Layer 9 of a small transformer language model trained on English Wikipedia (13 layers, counted from 0, width 128).
A neuron's activation on a vector x is GELU(weights . x + bias), where the dot is the dot product.
The model reads these tokens: " an" " active" " and" " ent" "h" "us" "ia" "st" "ic" " role"

The vector x that enters this layer's MLP at each token. A number n stands for n times 0.064.
0 " an": 7 10 -16 -3 10 -16 -4 14 -23 -19 9 -13 10 17 -19 29 3 -16 -3 6 3 17 -32 15 -7 -8 4 -5 -17 -6 -10 16 -10 -40 7 -16 0 9 -40 -32 -24 -2 4 -16 -8 1 -6 -3 3 26 0 0 7 3 8 28 -15 31 -15 31 7 77 -10 0 1 14 15 53 -6 -3 20 14 -16 27 1 -34 15 8 0 42 -1 3 23 7 -12 9 -3 -1 -12 -31 12 -22 17 22 -32 -9 -14 -2 -10 23 12 4 -19 47 13 -16 2 -72 -40 48 13 -24 -15 12 -41 -5 -24 11 8 -6 0 -7 -22 12 1 39 -4 -18
1 " active": 8 -7 -3 2 -2 11 17 -1 -10 -24 17 -30 -10 3 -6 22 32 6 31 1 3 37 -27 35 -4 -14 7 -12 -12 -18 -7 -16 -8 -47 12 4 -21 20 -59 5 -34 7 13 -27 -13 26 -28 -8 28 32 -4 19 -17 24 56 9 8 8 3 32 23 31 -46 13 -21 15 23 47 -4 13 17 45 -2 25 -15 -25 9 -9 -12 7 13 -1 -4 3 -16 24 -21 -11 -7 -58 -4 -3 16 -5 13 26 15 -13 -7 -2 -20 -11 -35 -1 4 2 -13 -51 -30 2 38 -22 -38 15 -24 2 -2 2 13 -6 -5 -31 0 4 12 32 3 -4
2 " and": 0 -10 -13 1 20 21 -6 -2 -26 0 10 1 5 15 -2 28 3 24 4 -5 4 20 -8 36 -3 -10 28 -12 -27 -11 -10 20 -17 -41 2 -6 -23 -10 -14 -7 -43 5 8 18 -33 12 -18 -9 12 13 8 26 29 20 15 7 -26 17 0 17 21 72 -27 16 -8 24 25 22 20 2 14 34 -9 23 -17 22 12 -5 -9 23 -18 2 1 21 -17 44 -24 5 -28 -37 19 -27 25 -3 -19 -19 2 -1 -16 0 -2 -18 -32 28 -7 -37 -10 -80 -8 26 21 -19 -19 -2 -27 -8 4 30 8 -14 -1 -47 -15 9 10 -3 -9 -21
3 " ent": -2 -1 1 4 24 -26 12 29 0 -14 15 -5 -31 1 6 29 4 6 20 6 3 44 -21 25 12 7 -15 -1 -18 -10 -46 -15 -20 -11 41 26 -3 12 -42 -9 -56 -11 -9 -10 0 13 -10 3 12 12 -8 0 -16 4 17 -28 12 19 6 33 38 -14 2 -27 -2 4 28 17 13 -18 -1 34 -3 49 -13 -8 12 15 -36 9 10 39 5 -13 11 -2 -13 -31 -18 -54 28 -11 32 28 11 -16 19 -8 -32 3 -22 -4 -20 22 -3 8 -23 -25 -27 -27 17 0 -35 -13 -1 1 0 -2 76 -34 19 -14 -9 3 -4 -3 30 -7
4 "h": 3 -23 -26 13 16 -12 20 12 14 -7 2 28 -1 -16 10 20 45 -27 24 -25 -22 61 -6 -5 -21 15 42 7 -2 -18 2 -11 7 -33 -7 12 -16 15 -29 4 -38 35 -12 21 -52 41 -5 -19 13 -15 -4 -4 -26 8 -3 3 -12 19 -3 3 42 -10 1 26 -17 0 16 4 9 -7 3 17 -13 38 -12 -4 18 -4 -29 37 25 -10 0 -18 -45 -12 5 -42 7 3 -20 -28 40 11 -3 -31 -6 28 -23 -8 1 -23 -15 30 -18 -6 5 -7 -31 13 36 3 -33 -33 5 4 17 43 22 22 15 13 -29 5 -18 8 13 -26
5 "us": -14 -6 -37 -29 10 -14 19 6 -20 -5 28 -9 4 7 2 25 28 -28 7 -21 8 46 7 21 -11 -5 8 -7 -28 -12 -8 5 -8 -32 -2 23 -13 -11 -41 8 -44 36 -14 -37 -30 32 9 15 23 -7 -6 -5 24 13 25 3 -6 5 2 9 23 23 -31 7 20 4 11 -22 6 10 -18 3 -35 8 17 18 7 -5 -12 -19 21 -6 2 9 -15 12 35 37 -17 -13 -36 -16 6 2 4 -18 7 8 5 -22 -4 -29 4 26 8 -18 24 -26 12 -18 -4 -10 -5 -31 11 -25 26 54 94 2 20 5 -31 24 -31 29 -25 -21
6 "ia": -14 0 -19 0 14 -3 19 14 -16 -1 23 -21 -55 -22 -4 45 1 -11 43 -24 -8 47 28 19 -41 -33 28 7 -35 -2 12 11 -27 -1 11 -26 4 13 -37 -3 -26 -12 -2 -5 -16 3 -24 11 13 -4 -15 -12 2 18 30 5 25 -10 -12 37 5 9 0 4 39 24 2 -11 14 -18 -14 22 -23 47 -19 -3 35 -32 -5 18 -12 -19 29 27 -40 19 -3 10 12 -13 12 -35 -9 7 -24 -26 34 5 -13 -3 3 -21 0 23 -21 -30 13 -47 -7 17 20 -19 -20 -7 10 -23 -3 24 25 -3 29 -32 6 33 13 -6 11 12
7 "st": -9 11 -15 13 3 -29 15 29 -22 2 -4 -25 -22 -21 -15 27 -4 -33 48 -16 -16 14 14 15 -19 -10 38 -3 -24 -7 -32 13 -24 -42 23 10 -22 16 -24 1 -43 15 -16 -11 -22 0 -11 13 13 8 -3 11 -22 11 28 -2 16 -1 2 38 7 -8 0 13 11 6 4 28 -17 0 12 39 -26 23 -27 -8 8 -9 -14 9 8 15 13 -13 -42 20 9 11 2 -4 41 -29 16 39 0 17 22 4 11 27 6 7 16 8 9 11 -6 -68 -53 -32 25 -4 -39 3 12 -19 13 16 -7 -27 19 -20 -10 48 18 9 -18 -15
8 "ic": 4 2 -11 19 16 -1 15 -2 -1 -12 16 -34 -8 2 -14 14 11 3 34 -17 12 22 -3 19 -14 -12 47 -27 -50 -19 -24 -17 -13 -30 28 13 -15 34 -15 7 -42 20 -11 -25 -40 2 -11 8 -1 17 -25 22 2 9 57 6 -20 -8 -8 24 10 25 -27 12 -21 28 26 32 10 -3 15 41 -20 -6 -19 -36 23 26 2 16 1 0 10 -18 -20 32 -4 5 10 -40 7 -12 2 -8 1 12 27 3 12 -15 9 -20 4 20 6 -16 -29 -80 0 7 -17 -8 -20 -1 -28 -5 20 9 17 20 18 -38 -11 1 -8 38 8 8
9 " role": -24 -15 6 14 1 -31 20 25 1 -36 -2 -62 -13 1 -29 42 14 10 20 5 10 50 -14 6 25 -25 -16 11 -8 -19 -8 0 -29 -39 27 -4 -10 -4 -47 -20 -52 13 -6 -13 -35 17 2 9 3 37 -11 30 -17 14 23 19 6 -4 -10 12 19 -8 -34 2 -7 26 45 24 7 7 4 31 15 1 -14 6 5 8 2 31 -13 -9 6 -26 -13 42 -17 -14 -10 -18 34 -36 13 -2 3 2 13 3 33 1 2 4 -9 15 12 -33 -8 -45 -7 6 17 5 -39 10 -21 -9 -8 7 54 -21 12 -21 -23 29 8 19 2 7

Each question shows the input weights of one neuron of the MLP. A number n stands for n times 0.004.

n346 (bias -0.142): -34 30 29 -16 14 8 4 -25 -2 33 6 8 63 26 22 -8 -23 -11 -8 -7 12 -32 14 14 -24 -5 -9 24 -14 14 -5 -33 31 43 -32 -38 11 33 -16 -16 -4 -17 -14 -14 -8 -5 -14 -13 -1 2 0 -3 23 -38 6 32 6 -6 -27 -44 34 -11 -16 11 -3 -28 -31 -2 -1 -4 5 54 11 22 -40 30 11 8 -42 6 -17 -9 -42 -19 -7 1 -25 18 39 -26 -9 46 15 -7 12 -9 -17 -3 43 -3 -2 -9 19 36 18 35 -17 10 -5 0 1 8 -3 -15 -34 -24 33 -10 33 -26 7 -28 10 -9 -21 25 35 21
On which token does it fire most, and how strongly? 8 "ic", at about 0.38

n351 (bias -0.087): 34 26 -1 23 26 39 -7 24 -14 -43 -44 42 19 4 50 -1 9 -23 8 17 49 -1 33 11 -27 1 -32 -16 -10 -15 28 -3 -45 12 -16 -2 4 70 5 63 30 3 20 -1 6 -4 -39 36 -6 4 4 -41 -6 -14 -35 5 -24 -5 -27 -11 15 3 26 -10 -25 -14 21 10 3 -39 -21 5 -47 27 7 1 -3 -5 -23 -8 -1 1 1 -15 14 12 25 43 22 20 25 4 2 8 -28 15 1 -39 35 15 -11 5 11 -11 5 34 -29 21 -8 -13 -11 -28 -50 37 28 -25 -35 -12 -14 -31 5 4 -10 -27 -16 -31 -40 23
On which token does it fire most, and how strongly? 7 "st", at about 0.18

n38 (bias -0.088): 4 -7 -8 4 -10 -15 20 7 -8 27 2 10 18 6 -21 14 -17 2 -2 25 3 -51 22 -1 36 -6 13 -20 10 -22 18 17 35 35 -13 -32 -11 -2 -35 37 0 -27 -19 -4 -17 10 17 4 -3 -36 4 -9 3 -11 12 16 -30 -38 34 41 24 -36 31 -22 -10 -14 1 3 -3 -7 36 15 -16 7 -16 25 -5 -7 7 24 -46 -3 50 -2 -37 -2 17 11 16 33 -2 16 -7 -9 -2 -1 6 24 12 15 4 -46 5 -25 -14 22 -5 -8 -13 9 17 23 21 53 8 -19 -2 -54 4 -22 46 27 28 -8 -24 -11 -9 -4
It fires most on token 7 "st"

n245 (bias -0.093): 32 -4 0 6 -8 -24 -12 5 -2 15 1 -10 -55 3 -12 17 22 13 -24 -17 10 12 -14 28 8 -20 -44 -1 16 -38 -15 0 33 -4 -41 40 22 -43 4 13 28 17 -1 13 9 -1 -13 -13 -3 1 -25 32 18 12 -46 -55 -73 -4 -3 -8 30 20 -14 41 -16 -42 -40 -17 7 9 -41 20 2 0 16 -15 19 -11 -15 7 -1 36 42 10 6 4 -12 32 3 5 -42 30 7 27 -15 4 -2 -9 -34 44 7 -16 -38 35 6 0 -24 -1 27 38 -16 8 10 0 -1 -15 -32 -23 11 6 -5 29 48 -32 21 -36 20 -42
On which two tokens does it fire most, strongest first? 2 " and", 0 " an"

n366 (bias -0.090): -12 -26 49 27 -17 -19 25 -39 -44 10 -34 -24 -9 -2 14 -3 13 -1 35 -13 -6 -31 49 -17 -12 -22 -17 20 11 -51 -44 -27 34 16 1 12 -20 29 5 -15 13 3 -34 -6 -33 -10 -66 26 -20 -32 39 43 -12 12 -5 -20 -14 -9 -17 -15 -22 27 69 -14 -4 7 30 -21 5 -12 5 30 -8 -13 14 36 27 14 4 13 54 31 -23 -2 -2 -13 -10 -57 25 11 -22 -25 56 14 -29 46 -14 -20 4 36 -9 20 4 -10 -6 6 11 5 10 -11 -30 5 -1 -20 -30 -14 4 -6 -6 39 -25 -26 4 26 18 5 -31 22
Its three highest activations, in order, are on tokens 7 "st", 8 "ic", 4 "h"

n156 (bias -0.116): 6 10 39 -21 -6 3 20 12 42 -9 -46 -23 0 2 15 15 14 -14 -28 0 -28 -6 -7 -29 -9 -43 -31 1 -7 7 -22 -5 24 1 -3 -2 8 9 -10 1 1 -53 41 -34 -46 -15 46 -43 8 44 43 -10 -57 22 -23 24 11 2 1 -16 34 -40 4 39 5 23 10 -7 -21 2 17 -14 19 -7 24 3 33 -12 68 29 -2 14 -30 20 16 -21 3 12 -47 2 -16 -33 -2 10 -22 -19 9 32 5 28 -3 -23 -9 29 -18 -23 33 7 -22 27 24 9 -44 -12 10 5 -32 -3 10 -7 -14 32 -26 35 12 -1 -26 8
On which token does it fire most, and how strongly? 9 " role", at about 2.5

n4 (bias -0.110): 7 -34 -7 19 -10 7 7 -8 -19 -58 4 -13 -46 -28 -1 9 3 13 -24 -1 -24 20 40 -31 2 -4 34 -16 41 -6 20 18 2 14 26 -16 30 -12 -5 -4 6 -54 20 -21 -6 6 27 31 1 -4 1 -3 67 20 -18 -33 -12 3 11 -27 -39 15 27 -7 60 -52 -6 3 1 -29 -48 3 -27 -3 28 -27 -24 -14 9 14 0 -24 31 10 -14 9 16 -14 3 -3 8 20 10 18 39 -19 -8 -6 3 -12 -5 -1 -7 -32 3 25 -9 8 8 10 -3 23 -53 20 -8 -7 3 -4 12 7 15 13 10 8 6 5 -13 19
It fires most on token 6 "ia"

n28 (bias -0.079): -7 17 -11 7 -8 21 8 17 21 -23 -18 25 25 31 10 4 -21 -5 -27 7 -10 1 1 -6 25 -11 17 -1 -10 27 18 -4 5 2 16 -42 22 15 -14 -10 20 33 -14 -6 17 7 6 -33 13 -24 -29 16 -6 9 28 -27 -53 -22 27 -27 24 -5 -22 -2 3 11 -10 20 -42 11 16 -19 15 5 -2 -18 18 -18 2 -38 6 -1 13 -19 45 2 3 -49 -15 -9 14 32 1 4 9 -5 24 0 -11 6 -18 -36 24 -2 -1 40 4 -35 -10 -8 1 -53 34 18 -27 -9 30 -9 16 -13 14 26 16 22 -29 43 -3 2
It fires most on token 1 " active"

n37 (bias -0.079): 32 -34 -12 4 -3 -8 29 32 7 -6 -3 -15 -47 47 -4 37 -14 18 -17 -6 30 -18 -22 12 18 -6 -22 18 26 25 -44 4 -7 6 -43 -3 9 -42 19 -8 -22 -6 -10 20 4 8 5 39 40 -11 -16 -32 11 -19 -31 -43 -6 -26 21 22 22 43 12 -32 17 -6 -3 -17 -38 -20 -31 -13 29 -12 16 36 -5 -25 -1 22 42 -15 32 2 18 11 -17 -5 -47 -23 -37 -17 12 7 -29 -3 12 -3 19 46 8 15 9 50 33 -21 -1 -12 -14 21 -27 -1 9 8 -47 -8 49 4 -16 9 2 -24 -5 -15 -16 -47 -1 15
It fires most on token 2 " and"

n267 (bias -0.085): 1 44 34 10 -2 -7 -22 -25 53 58 -10 4 -13 -23 23 -51 8 -25 3 35 10 -18 17 -37 -56 -39 -6 17 7 28 -27 21 -24 -1 58 6 -26 21 -10 28 10 -29 -16 -48 9 27 7 31 39 -4 6 -33 -8 15 -39 -47 5 -6 -19 -15 -12 11 25 43 26 6 30 36 -22 44 2 -10 -5 33 -17 0 -38 -23 -5 0 9 -11 -6 1 -6 10 -1 -30 10 24 -36 -10 21 40 12 4 43 -29 -13 -5 39 -17 0 0 -18 -10 -7 -3 -16 9 -11 -55 -30 -16 1 -3 -4 -15 -6 7 7 -24 11 -29 -12 -2 21 -26
It fires most on token 7 "st"

n166 (bias -0.084): 1 -14 3 16 14 26 -53 18 22 -1 57 12 -13 -1 33 -5 -4 -7 -41 13 28 14 -17 -5 9 18 13 -5 -25 49 -2 -3 -15 29 -48 21 -11 9 41 -6 -19 18 10 -13 16 -19 -48 24 -15 17 4 -14 5 -9 20 20 1 20 42 -12 30 -20 -26 -17 -14 9 -27 13 -2 8 -36 -3 -14 -9 -15 16 4 1 12 8 23 -15 24 -28 13 19 13 3 -29 10 6 7 9 30 -29 0 32 -20 -21 10 -11 10 -15 -6 -15 -1 29 -5 -3 29 -15 -18 -18 64 17 -14 -11 -16 -15 -6 -6 -35 -3 3 15 22 -52 -3
On which token does it fire most, and how strongly? 2 " and", at about 0.71

n280 (bias -0.057): 32 32 15 6 5 10 -7 3 6 -22 -9 21 16 -59 5 -15 27 30 -17 9 21 31 -35 29 37 28 -5 36 26 -11 13 -4 -63 -15 -37 17 -38 62 -37 3 24 -17 -24 -12 -53 -3 -4 17 17 17 33 -11 34 -11 -19 -27 -49 -18 28 -9 -15 -10 -5 33 6 9 5 25 1 -14 -33 -27 26 15 7 -2 7 -14 -9 26 38 -4 -1 -23 12 -12 -34 -2 -32 -29 -10 1 22 5 33 -23 -27 17 22 -5 4 -10 -31 52 14 29 10 22 30 -27 20 1 -2 2 -15 -25 -27 -34 -6 -27 -3 14 47 -15 -19 -40 -13 31
On which token does it fire most, and how strongly? 3 " ent", at about 1.4

n400 (bias -0.146): -16 -7 10 -55 25 4 -12 -44 -10 13 3 21 -14 -15 -2 -31 -5 -6 9 50 22 -16 9 10 -13 17 -14 -22 -30 3 25 9 -4 -11 -23 -19 -20 -5 -19 12 22 48 32 -24 -1 -12 -3 -34 -13 -43 21 14 5 -14 30 28 12 -39 -11 36 -9 -30 -13 -1 21 14 17 35 1 -25 38 -1 -18 -12 12 0 -12 19 19 -7 -11 -51 6 35 17 -6 7 3 -1 -11 19 17 48 -3 15 5 3 3 28 -1 1 -5 -33 13 -63 5 47 13 -32 -11 -1 -4 -29 1 -13 -19 -29 47 -2 -37 -2 36 20 32 -20 -8 3 1
Its three highest activations, in order, are on tokens 5 "us", 1 " active", 6 "ia"

n338 (bias -0.089): 12 2 0 21 -15 54 19 -36 15 -15 14 27 27 17 9 14 15 -15 10 50 0 -20 17 32 -14 28 29 -43 -18 -27 -14 -15 1 -3 -4 -4 -49 32 12 -9 17 -11 1 -14 3 -35 17 -9 53 -11 22 18 28 -16 10 -10 -58 26 -14 15 22 33 -2 22 45 -26 -28 1 -20 -5 -9 -7 20 -15 38 1 32 -25 -1 -33 -17 -25 -10 2 30 13 -12 -6 2 -6 -8 -18 6 21 -29 37 -23 17 -23 -6 10 8 -31 9 25 -8 -32 -10 -17 -45 -23 -20 -1 -20 -13 6 -14 -2 -27 -30 11 10 -16 56 -4 -36 1 41
It fires most on token 2 " and"

n414 (bias -0.108): -14 6 9 -15 1 23 36 5 -24 -14 -19 -3 30 5 -9 -9 3 14 -58 18 -2 -14 20 7 56 -14 -4 -29 15 -6 -28 39 -10 12 9 16 23 -51 44 -13 48 -10 -7 -21 -13 17 9 -2 2 -21 39 17 77 19 -11 -2 23 1 4 5 -13 11 -15 23 -12 -13 -5 4 -32 13 5 19 -6 -17 -16 15 -32 34 -18 19 -5 4 -32 4 22 21 -1 -34 21 22 2 -35 46 -63 10 3 -8 -15 17 4 -62 3 8 -9 -14 -41 -39 23 -23 -2 26 12 -8 -17 -1 -36 -8 -2 -7 -15 -1 11 14 -2 17 -3 -16 -1
It fires most on token 2 " and"

n175 (bias -0.070): 5 -3 4 0 4 -20 -6 19 -9 -9 12 6 -7 13 -40 30 -23 31 14 16 27 35 1 17 -22 -14 -31 -9 14 7 -28 4 -3 -7 12 21 48 -40 -25 10 20 -12 -10 -61 -31 -25 -27 -45 -3 -38 -6 -9 18 -24 -19 11 -9 3 9 -9 -12 59 -24 -22 -3 -1 -37 22 1 3 7 -16 22 31 -4 11 -3 -22 -10 -11 32 -1 21 -36 26 -20 -1 4 49 -32 6 2 -6 -14 9 -10 20 46 -33 35 -11 19 -29 -58 4 28 16 -20 28 -33 -13 11 38 -33 -32 19 -46 1 12 34 18 11 -36 40 24 11 -9 30
On which two tokens does it fire most, strongest first? 0 " an", 3 " ent"

n115 (bias -0.053): -11 11 8 21 32 -4 18 -19 40 -25 0 6 5 32 35 8 18 11 -4 -8 21 2 7 -3 -41 -15 -32 4 -20 5 27 24 4 11 28 45 42 9 3 11 -4 -10 -16 -36 -3 -7 22 -15 -5 -10 43 -23 34 -25 31 0 11 13 5 -9 25 -5 -1 16 -8 -34 28 6 18 1 1 -6 15 -19 -2 31 15 -14 -4 -16 -19 -31 -19 -52 -4 -21 -47 1 -21 24 -12 -28 -14 18 -3 -19 -19 28 -19 51 11 -13 19 16 -27 3 31 -29 -38 -1 -31 -10 19 -22 -49 -7 10 18 -6 -3 -16 -5 -18 0 16 4 10 9
It fires most on token 4 "h"

n12 (bias -0.118): 8 22 -15 -1 18 -6 16 42 -42 18 18 -13 19 38 3 -50 -11 7 6 -18 19 -15 9 -39 0 -29 -19 -24 36 26 13 -12 -17 8 -5 -38 48 33 2 15 -58 6 -22 -13 3 -17 3 -11 -11 -26 -30 6 11 4 17 17 -36 13 -17 -11 4 1 8 -17 23 -10 -7 -12 52 -37 -3 19 4 20 -55 10 -34 -32 -30 -13 4 -5 12 19 -14 -14 84 25 36 -47 -18 -20 34 -5 28 -12 -7 29 33 -11 13 -24 -28 9 4 25 -9 46 0 -2 26 18 -20 32 6 -6 -8 10 -32 -7 -22 19 -16 -31 -2 -52 21 39
It fires most on token 6 "ia"